Layer 13 of a small transformer language model trained on English Wikipedia (16 layers, counted from 0, width 128).
A neuron adds its activation times its output weights to the MLP's output. To switch it off is to set its activation to zero at one token and run the rest of the model.
A neuron's activation on a vector x is SiLU(gate . x + bias) times (in . x + bias), where the dot is the dot product.

Input weights of the MLP neurons that the questions are about. A number n stands for (n - 500) times 0.00094.
n37 gate (bias -0.102): 621 328 520 492 585 671 726 717 630 413 572 352 524 531 622 560 500 354 678 528 455 338 439 463 112 488 578 383 545 376 693 695 407 555 415 403 357 378 329 412 537 395 602 285 594 317 562 508 417 285 356 548 393 644 363 621 615 532 610 382 380 772 468 459 287 318 454 619 512 382 751 496 545 541 590 651 464 593 504 350 389 404 552 411 477 580 681 443 504 389 533 512 765 539 500 371 230 659 432 417 565 414 366 589 432 391 414 127 648 278 310 801 394 441 463 703 459 510 536 357 447 298 383 319 545 618 317 283
n40 gate (bias -0.045): 261 455 604 447 624 564 467 166 405 553 572 491 377 503 515 362 457 550 581 512 327 539 503 559 303 381 538 473 447 466 455 576 514 517 431 584 483 543 393 503 574 509 315 388 534 582 567 526 540 462 395 500 506 710 563 491 433 415 686 319 452 585 477 509 472 565 423 561 453 459 644 594 584 439 523 483 532 563 526 275 495 604 480 546 519 640 518 457 620 659 742 634 433 390 432 397 509 431 497 486 478 491 536 627 543 650 480 550 466 620 546 537 666 467 707 631 477 656 497 423 514 512 451 353 359 468 567 443
n148 gate (bias -0.008): 459 439 342 483 637 530 435 444 572 647 484 435 459 670 444 425 481 485 438 431 450 545 503 383 662 296 610 449 643 484 545 426 428 545 385 562 494 300 385 328 457 480 478 560 411 600 380 255 593 380 448 539 366 575 351 432 445 435 459 538 729 580 490 243 701 320 423 493 583 602 494 415 510 411 434 214 373 595 426 633 416 692 520 395 299 523 423 520 417 443 549 335 579 478 677 605 669 559 513 462 484 550 558 601 626 308 431 513 516 600 389 430 507 246 289 572 444 516 588 510 523 336 396 250 573 638 480 597
n160 gate (bias -0.142): 358 598 482 500 521 462 525 613 521 578 494 305 446 608 485 398 477 797 521 391 417 475 405 374 448 524 473 427 599 483 560 458 471 434 497 377 454 639 521 719 596 553 514 413 411 480 634 532 402 401 358 506 534 492 611 491 377 393 612 546 497 784 474 562 491 416 431 530 589 438 364 627 479 364 524 447 523 570 312 631 495 576 468 435 424 642 491 515 491 479 550 723 624 570 468 381 488 284 471 532 377 557 701 497 448 452 503 482 308 425 506 344 458 534 663 532 601 568 438 668 497 296 494 410 518 506 515 363
n246 gate (bias -0.099): 394 635 659 404 504 455 440 500 407 579 403 452 488 508 680 460 512 537 431 533 586 470 459 624 203 561 603 382 781 448 342 707 387 413 675 443 584 594 704 290 475 698 492 475 769 384 488 423 496 529 745 348 278 605 585 542 385 576 452 402 251 525 734 492 599 508 313 697 603 602 538 485 350 455 698 614 508 479 516 307 370 550 759 524 356 400 326 321 303 314 672 548 531 566 444 401 455 632 444 433 64 389 437 772 805 430 590 422 452 616 557 503 890 445 754 602 582 500 557 640 520 413 443 500 446 594 435 311
n258 gate (bias -0.100): 25 702 365 589 733 348 614 368 500 451 509 376 500 488 643 526 628 383 556 275 426 754 601 429 346 296 452 428 548 534 517 806 612 551 548 478 682 608 322 539 896 590 647 694 521 453 632 353 306 213 538 534 504 554 479 500 568 312 639 663 415 408 775 439 622 624 584 623 391 613 692 628 638 252 540 365 586 734 564 357 401 223 612 396 612 214 284 877 448 403 483 632 433 508 359 488 553 550 657 462 706 631 312 483 654 292 613 561 543 416 509 652 487 697 622 487 592 606 509 500 335 394 371 478 623 374 461 423
n37 in (bias 0.021): 464 438 507 702 641 680 296 315 478 618 408 489 211 686 552 489 434 587 537 321 602 539 572 614 787 515 458 512 787 349 514 518 478 729 493 444 427 709 336 518 401 763 388 382 435 522 591 422 434 481 588 467 355 265 585 465 480 526 554 271 390 663 633 444 507 508 229 395 399 295 562 513 422 421 613 376 666 419 628 571 459 600 726 370 475 540 447 444 462 602 620 511 604 589 482 661 538 610 320 347 695 345 331 697 427 393 515 492 415 224 537 449 564 651 293 541 447 582 533 526 448 713 522 534 474 410 762 467
n40 in (bias -0.061): 378 536 242 500 459 290 367 368 503 675 524 507 473 450 500 289 571 522 425 699 312 489 361 525 344 583 455 415 584 527 340 536 421 503 400 606 463 576 524 578 441 640 557 619 633 399 510 418 725 276 551 470 323 641 650 450 262 547 527 389 344 193 401 641 470 490 331 462 452 582 380 750 469 548 618 459 418 507 540 477 591 518 633 280 490 503 455 376 535 350 476 537 299 503 564 358 451 464 460 309 425 375 667 538 662 546 517 649 639 538 654 600 569 656 410 410 406 607 473 554 318 395 397 685 486 431 452 367
n148 in (bias -0.031): 697 446 584 657 483 542 716 366 521 755 472 490 385 513 413 517 802 622 510 591 556 310 426 436 634 598 186 414 567 541 473 628 580 598 563 378 517 660 510 466 479 490 490 603 412 660 468 635 660 475 569 432 388 560 403 496 620 517 598 576 315 627 659 556 364 507 411 486 767 573 436 578 524 531 659 535 455 576 432 414 681 500 535 378 427 483 475 368 465 553 402 425 329 798 599 552 430 510 483 273 365 602 672 750 740 477 468 380 569 571 306 607 430 677 398 563 528 586 483 544 469 479 441 256 683 493 524 552
n160 in (bias 0.214): 465 601 463 537 716 543 628 512 537 556 497 554 535 389 457 600 476 536 424 561 318 733 278 397 404 613 655 547 531 527 482 494 260 450 463 500 357 564 451 243 578 470 639 298 675 494 651 451 568 659 530 623 346 392 400 362 526 422 423 341 470 488 633 567 470 634 609 343 408 576 458 593 485 488 463 488 630 582 473 281 439 393 524 555 593 413 330 719 537 447 432 533 368 480 626 414 543 642 485 518 468 602 412 494 575 506 350 518 491 327 488 510 534 481 491 543 617 562 424 278 366 519 561 553 478 445 375 533
n246 in (bias -0.026): 548 457 271 636 289 312 434 416 488 177 409 640 411 464 479 442 615 616 570 296 774 491 374 492 636 504 424 500 466 352 488 398 836 484 587 479 529 663 446 591 665 169 476 508 468 508 365 438 634 581 521 492 763 623 409 564 557 557 654 700 615 572 413 412 472 695 704 597 697 617 442 365 413 667 420 462 653 288 328 461 523 367 293 616 500 148 369 762 618 462 257 566 480 571 520 625 841 429 684 731 555 538 809 562 451 604 425 513 291 323 442 528 445 444 316 684 673 340 529 361 383 534 541 306 724 417 533 545
n258 in (bias 0.036): 360 569 558 394 446 692 217 378 575 597 422 496 331 548 575 467 500 493 392 720 517 504 798 267 438 454 605 401 344 438 472 582 359 726 326 595 618 454 546 220 335 417 371 500 278 695 534 778 354 504 443 846 496 421 714 573 709 414 589 569 672 407 410 926 391 517 300 827 638 417 454 489 392 588 635 450 755 612 410 441 405 684 669 712 417 594 390 309 630 496 241 660 452 366 565 208 555 361 480 468 409 433 320 405 504 444 341 362 529 352 405 468 554 552 508 587 450 500 351 533 591 593 649 656 437 350 421 619

Output weights of the MLP neurons that the questions are about. A number n stands for (n - 500) times 0.00094.
n37: 461 383 462 494 506 476 542 523 531 471 472 676 527 532 497 602 276 337 299 594 552 658 532 624 687 658 717 424 615 584 660 508 388 463 593 782 361 470 420 507 415 443 510 415 381 647 426 476 539 550 640 580 534 394 581 115 443 506 509 367 397 636 496 661 394 392 570 379 494 538 451 468 561 562 769 335 536 405 608 440 576 607 535 428 519 532 448 423 582 602 602 596 334 535 417 326 349 277 457 573 269 627 623 380 561 322 518 429 325 650 503 467 510 525 491 579 445 443 392 661 493 379 722 520 700 751 457 489
n40: 479 411 469 565 559 497 528 668 414 477 486 354 564 650 377 408 440 697 539 551 224 479 357 475 544 559 564 442 483 452 521 536 488 569 439 497 616 569 639 500 474 366 444 382 362 548 611 530 493 442 548 561 546 562 455 534 641 585 505 382 526 599 440 478 370 467 528 477 475 492 606 846 513 529 382 617 622 571 365 425 719 446 517 605 624 551 517 495 649 584 531 580 503 538 458 232 532 476 445 599 353 425 484 611 557 446 447 579 445 554 479 549 605 458 541 545 500 922 351 448 469 390 447 449 622 425 633 620
n148: 642 622 438 613 421 399 472 475 394 431 672 516 450 649 471 459 353 642 603 520 474 429 401 592 433 280 590 516 439 459 513 427 546 686 680 497 336 503 430 458 446 265 585 551 437 524 334 423 680 381 436 567 438 506 334 849 532 593 539 455 565 410 525 495 574 494 439 353 598 280 430 661 702 545 631 418 633 570 500 567 478 479 521 560 414 478 569 544 517 543 512 530 579 449 538 561 453 648 415 451 598 619 392 426 500 366 554 435 659 475 560 512 545 357 550 525 458 562 621 368 282 557 486 642 518 429 489 516
n160: 518 428 486 594 518 609 493 562 507 560 469 388 576 614 461 408 419 748 557 425 538 401 452 449 455 486 440 500 462 491 474 440 571 539 518 484 543 575 540 612 480 404 546 579 433 583 509 421 462 555 553 479 586 615 617 556 498 479 566 458 461 570 577 556 506 478 357 570 439 471 490 671 553 347 386 496 554 508 403 489 724 583 447 489 550 636 500 459 552 638 413 494 737 522 436 383 365 458 428 438 397 459 460 605 456 500 482 583 398 572 456 497 579 509 494 552 448 904 505 505 563 362 350 528 474 576 558 662
n246: 544 636 691 469 487 434 497 464 433 618 376 615 515 442 685 509 343 329 272 576 514 594 591 681 307 552 373 633 515 607 478 581 392 474 403 507 599 462 637 503 639 603 412 429 591 424 544 516 494 493 561 444 595 627 544 463 516 571 371 418 493 532 813 596 682 483 571 559 547 671 432 25 416 250 493 535 355 440 678 448 402 684 463 459 389 465 592 468 459 529 493 391 438 420 494 604 472 335 420 681 475 380 686 494 578 439 373 551 483 517 352 459 550 332 567 592 590 224 421 463 520 301 606 533 470 685 324 347
n258: 580 686 512 543 342 670 513 482 686 449 468 485 558 494 534 421 573 585 416 618 338 568 384 464 523 404 654 627 494 572 558 539 470 642 507 198 362 594 520 535 354 433 422 616 414 689 674 785 410 683 489 553 401 395 457 318 627 382 336 586 507 365 599 538 408 578 529 464 366 655 518 688 526 619 521 361 543 481 504 568 595 781 650 500 294 584 500 338 670 519 432 383 454 436 334 248 170 573 555 537 508 443 458 645 397 432 403 500 430 398 544 695 447 538 369 391 469 370 390 528 507 427 478 290 783 462 578 403

Each question names a token from some text and the token that comes next. It shows the vector x that enters the MLP there. A number n stands for (n - 500) times 0.0095.

Then comes g, the gradient of the next token's log-probability with respect to the MLP's output, scaled to length 1. A neuron's effect is roughly proportional to its activation times (output weights . g). A number n stands for (n - 500) times 0.00071.

",", then " the"
x: 511 561 582 373 520 366 460 505 462 550 458 542 517 412 544 459 555 691 483 552 422 473 444 560 594 505 559 487 471 539 640 476 535 464 413 467 548 564 417 504 422 425 471 513 468 529 512 565 502 439 538 519 591 680 541 569 519 435 592 566 499 417 524 455 604 508 592 402 401 540 541 741 445 494 656 477 513 560 377 473 610 483 486 560 576 516 522 508 411 612 407 467 539 410 494 520 586 486 692 459 566 464 606 470 497 604 521 638 487 510 442 471 562 440 581 523 513 745 520 495 445 447 536 521 561 504 465 604
g: 439 408 543 591 312 371 261 572 444 530 248 487 397 512 634 491 569 669 409 358 584 600 458 426 620 577 377 711 394 537 388 273 548 236 435 523 628 87 425 430 537 338 663 417 483 398 675 536 455 490 593 333 615 361 453 733 524 387 506 565 349 605 604 393 541 501 292 522 783 355 547 425 609 368 512 435 674 586 478 438 567 565 509 381 426 633 359 487 296 480 598 482 377 441 598 662 567 481 417 591 720 559 402 633 318 361 731 643 479 426 600 537 280 513 447 513 692 470 653 510 325 598 732 573 546 680 416 329
Which neuron, switched off, raises the next token's probability most? n40

" a", then " he"
x: 423 563 455 599 465 421 533 461 382 513 581 363 590 426 464 465 502 527 541 323 462 550 529 554 408 459 541 531 600 552 347 561 352 607 495 546 502 564 388 458 579 448 435 549 530 589 430 461 487 581 446 538 536 536 561 458 514 596 488 438 420 507 679 545 534 572 466 397 486 555 489 711 536 496 541 522 485 564 458 561 548 408 544 497 402 597 517 522 463 520 562 556 522 591 502 426 363 488 646 528 517 487 502 475 440 381 454 297 497 567 485 437 504 479 628 567 517 765 580 489 528 425 455 587 467 436 503 500
g: 458 611 387 493 448 611 373 526 449 473 413 570 460 440 362 541 564 565 455 432 336 642 455 517 689 701 339 523 493 315 526 460 237 465 670 384 501 413 627 509 410 428 327 387 397 668 384 524 365 510 500 490 518 508 514 599 420 859 271 457 686 396 449 374 612 475 380 650 481 376 520 519 582 717 556 369 653 458 655 663 504 332 369 671 587 365 636 468 323 455 323 423 607 611 447 417 349 481 656 374 663 538 648 586 398 523 555 490 736 367 450 319 417 281 423 194 475 544 655 590 665 505 413 227 460 439 492 905
Which neuron, switched off, lowers the next token's probability most? n246

"os", then "h"
x: 466 542 460 545 459 607 564 461 585 403 440 556 477 460 562 597 475 433 670 369 531 460 501 504 570 422 528 436 500 482 536 292 538 419 407 635 409 364 447 482 393 500 537 453 542 490 440 546 312 454 497 547 561 446 598 537 500 647 498 646 524 494 472 404 545 469 630 535 455 396 364 506 554 565 399 533 559 506 434 645 597 566 596 535 419 539 480 503 465 518 529 599 555 366 464 577 511 335 512 589 504 501 616 500 462 529 333 598 536 522 418 327 515 532 530 497 477 653 569 460 368 494 445 536 482 412 508 462
g: 408 422 436 401 421 560 379 634 356 549 436 508 567 368 504 683 309 476 438 590 554 665 436 879 573 585 371 364 403 457 635 561 527 335 389 429 407 342 465 715 735 383 360 434 479 463 364 756 557 495 754 439 414 358 424 181 710 664 468 612 473 644 470 637 466 407 412 480 530 228 447 585 532 458 490 480 320 607 356 587 579 433 755 567 521 437 708 418 422 313 630 342 793 491 615 575 647 380 472 593 498 431 445 344 395 532 575 609 175 591 656 414 301 648 413 494 489 498 517 443 704 519 569 533 552 517 463 575
Which neuron, switched off, lowers the next token's probability most? n148

"ient", then "ly"
x: 516 509 410 458 423 510 355 451 447 528 490 480 545 510 438 463 472 633 445 517 531 573 405 549 505 480 549 521 462 544 563 566 364 401 564 455 353 461 424 576 475 516 440 455 492 485 535 592 503 568 575 452 555 530 444 557 402 504 548 288 500 461 547 569 528 464 437 622 495 540 603 578 491 468 550 577 473 514 472 452 637 546 384 400 460 518 608 379 649 509 524 424 579 694 391 463 476 563 670 543 628 439 449 456 438 373 579 415 455 462 641 547 412 449 449 521 436 788 490 346 414 520 572 504 558 471 502 421
g: 364 432 255 425 729 632 478 385 264 533 479 557 532 613 427 532 446 680 593 444 413 514 557 459 533 579 441 377 579 709 574 542 427 530 534 543 520 486 592 461 317 605 380 540 292 535 478 546 355 405 661 497 512 365 563 263 500 406 388 266 659 723 233 509 520 505 485 428 582 605 406 340 293 604 412 343 550 574 587 364 432 550 488 685 447 711 671 201 578 625 485 448 734 381 483 432 340 423 406 519 442 428 519 260 518 118 511 539 683 386 694 391 653 500 535 569 352 395 309 405 449 398 771 617 327 495 328 517
Which neuron, switched off, lowers the next token's probability most? n37

" f", then "ed"
x: 474 406 486 496 388 366 481 566 368 580 470 428 502 437 399 441 435 588 574 472 341 722 543 477 600 564 464 447 545 526 455 477 353 335 477 456 553 620 468 468 517 417 349 581 330 554 322 550 465 528 538 408 412 590 411 413 487 559 553 538 509 540 530 432 371 584 616 436 479 598 436 459 470 491 506 575 596 474 425 334 574 471 330 518 484 499 645 402 530 532 519 378 544 471 488 490 540 525 506 614 496 437 515 417 465 360 497 490 518 460 462 248 598 559 494 587 597 629 350 502 506 530 528 378 497 525 442 609
g: 560 458 746 454 417 615 407 448 607 651 641 470 438 462 565 558 576 356 420 611 635 331 335 469 485 784 380 645 509 484 421 493 371 248 665 782 325 534 589 597 563 750 494 527 407 574 468 363 516 631 484 507 407 675 467 844 478 629 385 604 558 345 558 471 278 542 285 294 429 461 545 437 609 475 606 460 489 362 721 472 501 527 406 406 451 590 689 637 754 680 562 516 659 494 604 511 411 569 394 485 397 456 621 450 614 209 574 457 399 498 392 387 337 404 709 430 437 466 611 246 651 497 584 396 438 507 162 468
Which neuron, switched off, raises the next token's probability most? n246

"\n", then "-"
x: 435 529 471 522 427 547 489 489 559 518 356 450 650 490 494 521 647 751 532 489 434 523 413 550 637 469 477 392 486 534 409 529 511 571 462 522 538 480 490 545 470 400 503 564 549 444 602 470 595 469 608 536 458 511 611 484 521 511 575 554 489 526 501 549 456 456 491 513 561 509 477 586 461 425 497 507 569 505 453 450 446 545 528 496 565 636 419 578 477 493 546 547 536 623 509 319 508 597 364 558 338 463 469 627 475 565 439 474 401 576 472 266 566 428 493 476 485 846 457 513 471 509 461 516 499 451 460 468
g: 426 572 483 661 567 242 401 560 418 503 348 388 482 558 531 386 496 614 313 360 479 624 663 583 431 676 686 609 510 567 625 431 599 428 438 532 329 470 577 528 529 513 328 580 497 387 527 566 527 324 359 433 482 402 334 537 164 294 447 478 410 451 454 410 461 353 384 297 490 499 441 571 759 510 246 335 652 395 496 758 551 489 210 464 267 291 434 651 455 476 652 446 723 556 356 472 503 510 339 492 513 665 609 238 476 471 360 632 778 758 638 412 629 600 494 659 489 661 499 417 600 467 705 500 347 641 526 563
Which neuron, switched off, lowers the next token's probability most? n160

" the", then " first"
x: 521 416 472 498 567 476 516 471 545 512 569 450 484 509 462 307 484 560 542 502 432 531 476 480 436 449 529 505 557 468 473 494 546 461 500 518 451 571 470 514 555 503 467 501 518 528 535 476 501 516 457 501 501 576 523 497 512 492 577 449 491 586 592 485 426 461 492 458 475 436 561 760 604 575 565 465 454 523 398 473 478 616 547 520 531 583 465 422 526 536 518 534 479 485 465 307 538 498 543 499 364 513 527 519 560 442 456 456 450 453 487 419 531 478 631 559 538 859 414 515 471 434 430 407 550 466 558 478
g: 498 513 328 702 526 378 509 779 562 572 751 433 464 573 563 553 546 535 625 412 641 530 406 452 550 431 644 441 590 589 413 609 545 418 477 578 617 459 583 435 429 524 509 688 346 669 423 373 568 456 540 749 844 374 330 642 612 390 682 696 570 330 590 328 333 536 456 480 568 699 565 483 651 595 713 653 665 400 570 472 464 623 543 374 798 479 476 373 612 588 806 533 534 350 366 271 460 590 401 703 517 649 776 488 538 491 456 720 504 327 533 452 430 481 624 387 726 436 413 473 325 424 391 563 560 320 621 412
Which neuron, switched off, lowers the next token's probability most? n40

" of", then " s"
x: 508 527 506 542 488 500 470 460 429 569 417 500 485 530 497 427 498 629 497 503 533 472 486 406 410 497 471 564 494 583 456 425 501 539 560 480 568 436 482 531 531 443 441 506 514 519 550 510 476 586 613 525 419 514 464 573 503 461 453 451 463 520 463 533 559 591 444 542 583 394 574 733 614 494 585 454 459 543 381 304 603 513 493 481 424 443 549 419 432 483 489 501 499 509 465 411 576 563 475 436 521 487 455 534 430 465 604 505 389 484 570 379 489 536 548 584 498 849 581 468 490 536 468 537 546 498 473 548
g: 444 645 434 320 699 585 676 768 455 681 717 464 693 488 395 403 391 396 382 428 568 435 524 627 507 479 755 453 501 451 608 477 475 473 486 668 247 935 454 447 517 660 335 361 534 509 281 600 475 366 434 497 631 497 517 512 425 563 424 386 523 453 493 717 617 493 617 453 545 748 467 595 546 566 462 545 441 591 443 554 582 296 633 514 472 351 622 266 606 425 628 558 634 506 438 524 215 449 767 388 379 536 391 603 724 452 286 325 494 521 500 402 553 362 526 390 310 570 600 486 385 515 230 369 636 556 632 650
Which neuron, switched off, lowers the next token's probability most? n40

" during", then " his"
x: 394 558 482 589 512 471 487 413 517 539 308 430 568 531 505 503 606 672 531 458 468 513 488 402 508 494 449 491 578 552 453 485 500 529 459 490 606 474 478 455 503 394 514 549 581 493 636 504 492 487 552 514 538 483 518 519 468 485 461 505 481 560 528 425 510 461 481 546 577 469 570 752 513 497 557 498 497 557 313 475 591 520 598 524 524 488 447 504 480 464 491 527 553 551 466 357 459 529 421 570 419 484 487 649 427 553 473 535 437 556 602 420 539 400 510 631 630 825 455 501 480 527 541 464 514 509 491 487
g: 420 494 402 578 558 539 424 548 419 816 541 321 531 635 314 711 488 471 401 521 341 637 358 616 626 453 489 589 598 411 469 526 471 602 492 442 406 425 503 500 462 483 488 516 766 699 556 753 186 627 612 379 380 635 439 529 414 694 585 527 838 461 504 557 669 593 469 588 553 497 610 480 612 463 538 642 242 500 487 573 472 303 351 486 745 321 584 604 436 456 666 401 562 634 413 461 866 478 597 635 610 489 921 560 527 495 484 390 593 420 542 405 421 322 597 534 434 476 641 445 504 457 589 309 345 486 350 696
Which neuron, switched off, raises the next token's probability most? n160

"us", then "c"
x: 673 529 442 501 550 435 529 482 544 486 654 466 591 541 398 548 560 622 565 423 528 476 362 583 693 572 477 551 596 526 511 307 528 474 522 489 407 409 553 705 434 632 505 522 525 566 458 532 479 515 492 403 540 483 483 639 465 553 510 532 552 572 565 526 472 444 482 457 470 397 465 467 493 501 544 478 371 461 505 578 691 486 486 443 390 492 492 454 366 492 470 680 451 567 522 549 522 356 600 607 619 455 496 546 528 623 409 622 466 491 552 492 436 407 476 383 384 786 489 530 424 508 476 529 490 461 502 518
g: 471 585 459 643 532 511 595 492 243 309 297 557 551 598 685 524 532 487 685 504 627 470 586 291 512 407 732 655 391 548 395 413 575 436 771 787 563 332 444 487 691 498 556 507 445 467 336 382 270 291 393 780 574 370 725 719 706 489 677 551 685 349 498 480 625 692 742 484 407 489 442 388 543 292 470 662 412 343 522 583 515 607 276 582 445 416 533 509 494 599 499 648 301 656 610 394 449 471 457 448 489 511 584 332 320 515 467 455 565 630 517 507 679 468 404 730 197 505 433 429 461 481 603 367 429 603 431 575
Which neuron, switched off, raises the next token's probability most? n258

" expl", then "od"
x: 594 521 378 560 432 475 462 546 377 487 693 531 414 580 409 424 373 516 629 462 514 390 511 497 430 581 506 518 369 472 365 475 576 430 515 596 612 581 323 549 477 463 563 407 410 550 447 609 369 456 490 425 481 489 548 441 527 419 574 433 640 731 564 395 552 513 476 426 494 591 501 484 480 495 547 599 540 480 464 243 584 477 511 486 628 613 631 429 440 560 442 468 463 417 415 346 566 597 424 514 552 494 543 428 312 430 458 488 532 582 483 399 533 360 572 447 570 589 545 502 503 444 495 412 644 552 227 558
g: 670 294 371 524 504 575 547 353 648 534 294 383 500 406 555 617 535 560 636 360 511 368 370 370 278 537 318 681 268 548 752 581 275 245 171 665 573 397 571 639 754 648 471 417 461 518 361 335 512 450 454 675 349 348 482 452 586 614 541 547 456 385 645 583 476 536 513 390 511 484 461 411 523 382 511 631 300 638 705 634 334 481 411 600 542 492 298 459 583 282 471 744 523 585 704 482 513 550 535 531 440 242 402 350 362 433 497 531 458 328 563 563 478 441 312 370 581 478 433 525 387 454 622 401 719 684 556 712
Which neuron, switched off, lowers the next token's probability most? n40

" the", then " r"
x: 468 475 455 537 521 481 509 478 535 594 495 461 530 454 457 460 521 610 535 451 411 518 473 511 480 501 523 500 509 508 386 498 482 552 496 535 518 565 488 519 504 481 526 524 539 460 605 453 491 511 503 504 518 568 544 526 463 504 497 508 448 559 595 552 442 511 475 549 485 576 531 768 565 517 525 475 457 500 416 437 591 519 556 506 495 533 448 475 551 518 534 531 531 583 476 282 445 552 559 566 308 526 524 559 501 445 465 498 432 549 520 416 561 466 552 529 523 885 485 517 446 490 439 518 536 481 514 505
g: 632 502 508 520 420 487 535 330 418 547 425 610 699 507 519 415 409 393 529 370 562 549 564 437 560 643 643 322 605 471 577 433 293 729 466 273 386 555 353 605 560 368 569 389 537 445 486 432 487 271 369 628 573 456 536 314 482 680 490 460 748 296 697 476 428 657 553 615 392 349 445 492 609 403 756 316 638 611 345 527 611 493 572 466 243 633 334 416 346 537 549 231 335 615 528 749 254 546 500 446 473 323 479 303 403 437 240 494 353 297 540 344 426 520 392 551 664 502 406 320 465 530 292 446 382 687 422 736
Which neuron, switched off, raises the next token's probability most? n40

"-", then "ch"
x: 378 463 530 484 408 442 356 531 515 437 432 433 475 390 706 421 507 485 467 490 473 504 330 569 585 467 614 465 486 503 453 463 415 482 475 459 468 492 432 570 442 572 372 552 385 480 285 510 458 483 580 529 517 404 467 554 468 536 512 567 567 467 472 500 491 426 590 572 560 598 521 454 575 598 547 487 243 647 543 425 673 530 403 454 385 450 611 654 523 483 538 543 458 460 549 350 575 626 599 525 581 455 422 518 522 673 542 507 387 389 466 339 483 357 367 525 521 654 477 416 607 476 427 403 420 576 616 585
g: 546 529 375 571 649 618 262 661 447 326 569 524 310 367 531 287 740 569 653 326 804 632 471 538 397 262 360 445 228 653 410 503 491 440 430 676 430 499 595 445 668 541 417 635 432 416 293 566 212 391 672 543 630 600 418 577 329 410 482 554 738 456 420 516 297 498 479 439 364 482 561 396 403 494 621 371 608 487 375 541 511 467 529 473 658 411 596 618 531 459 595 638 454 504 707 615 424 552 231 680 527 574 476 396 698 545 286 581 702 703 300 668 460 410 631 377 742 519 469 522 446 447 508 477 573 537 299 400
Which neuron, switched off, raises the next token's probability most? n148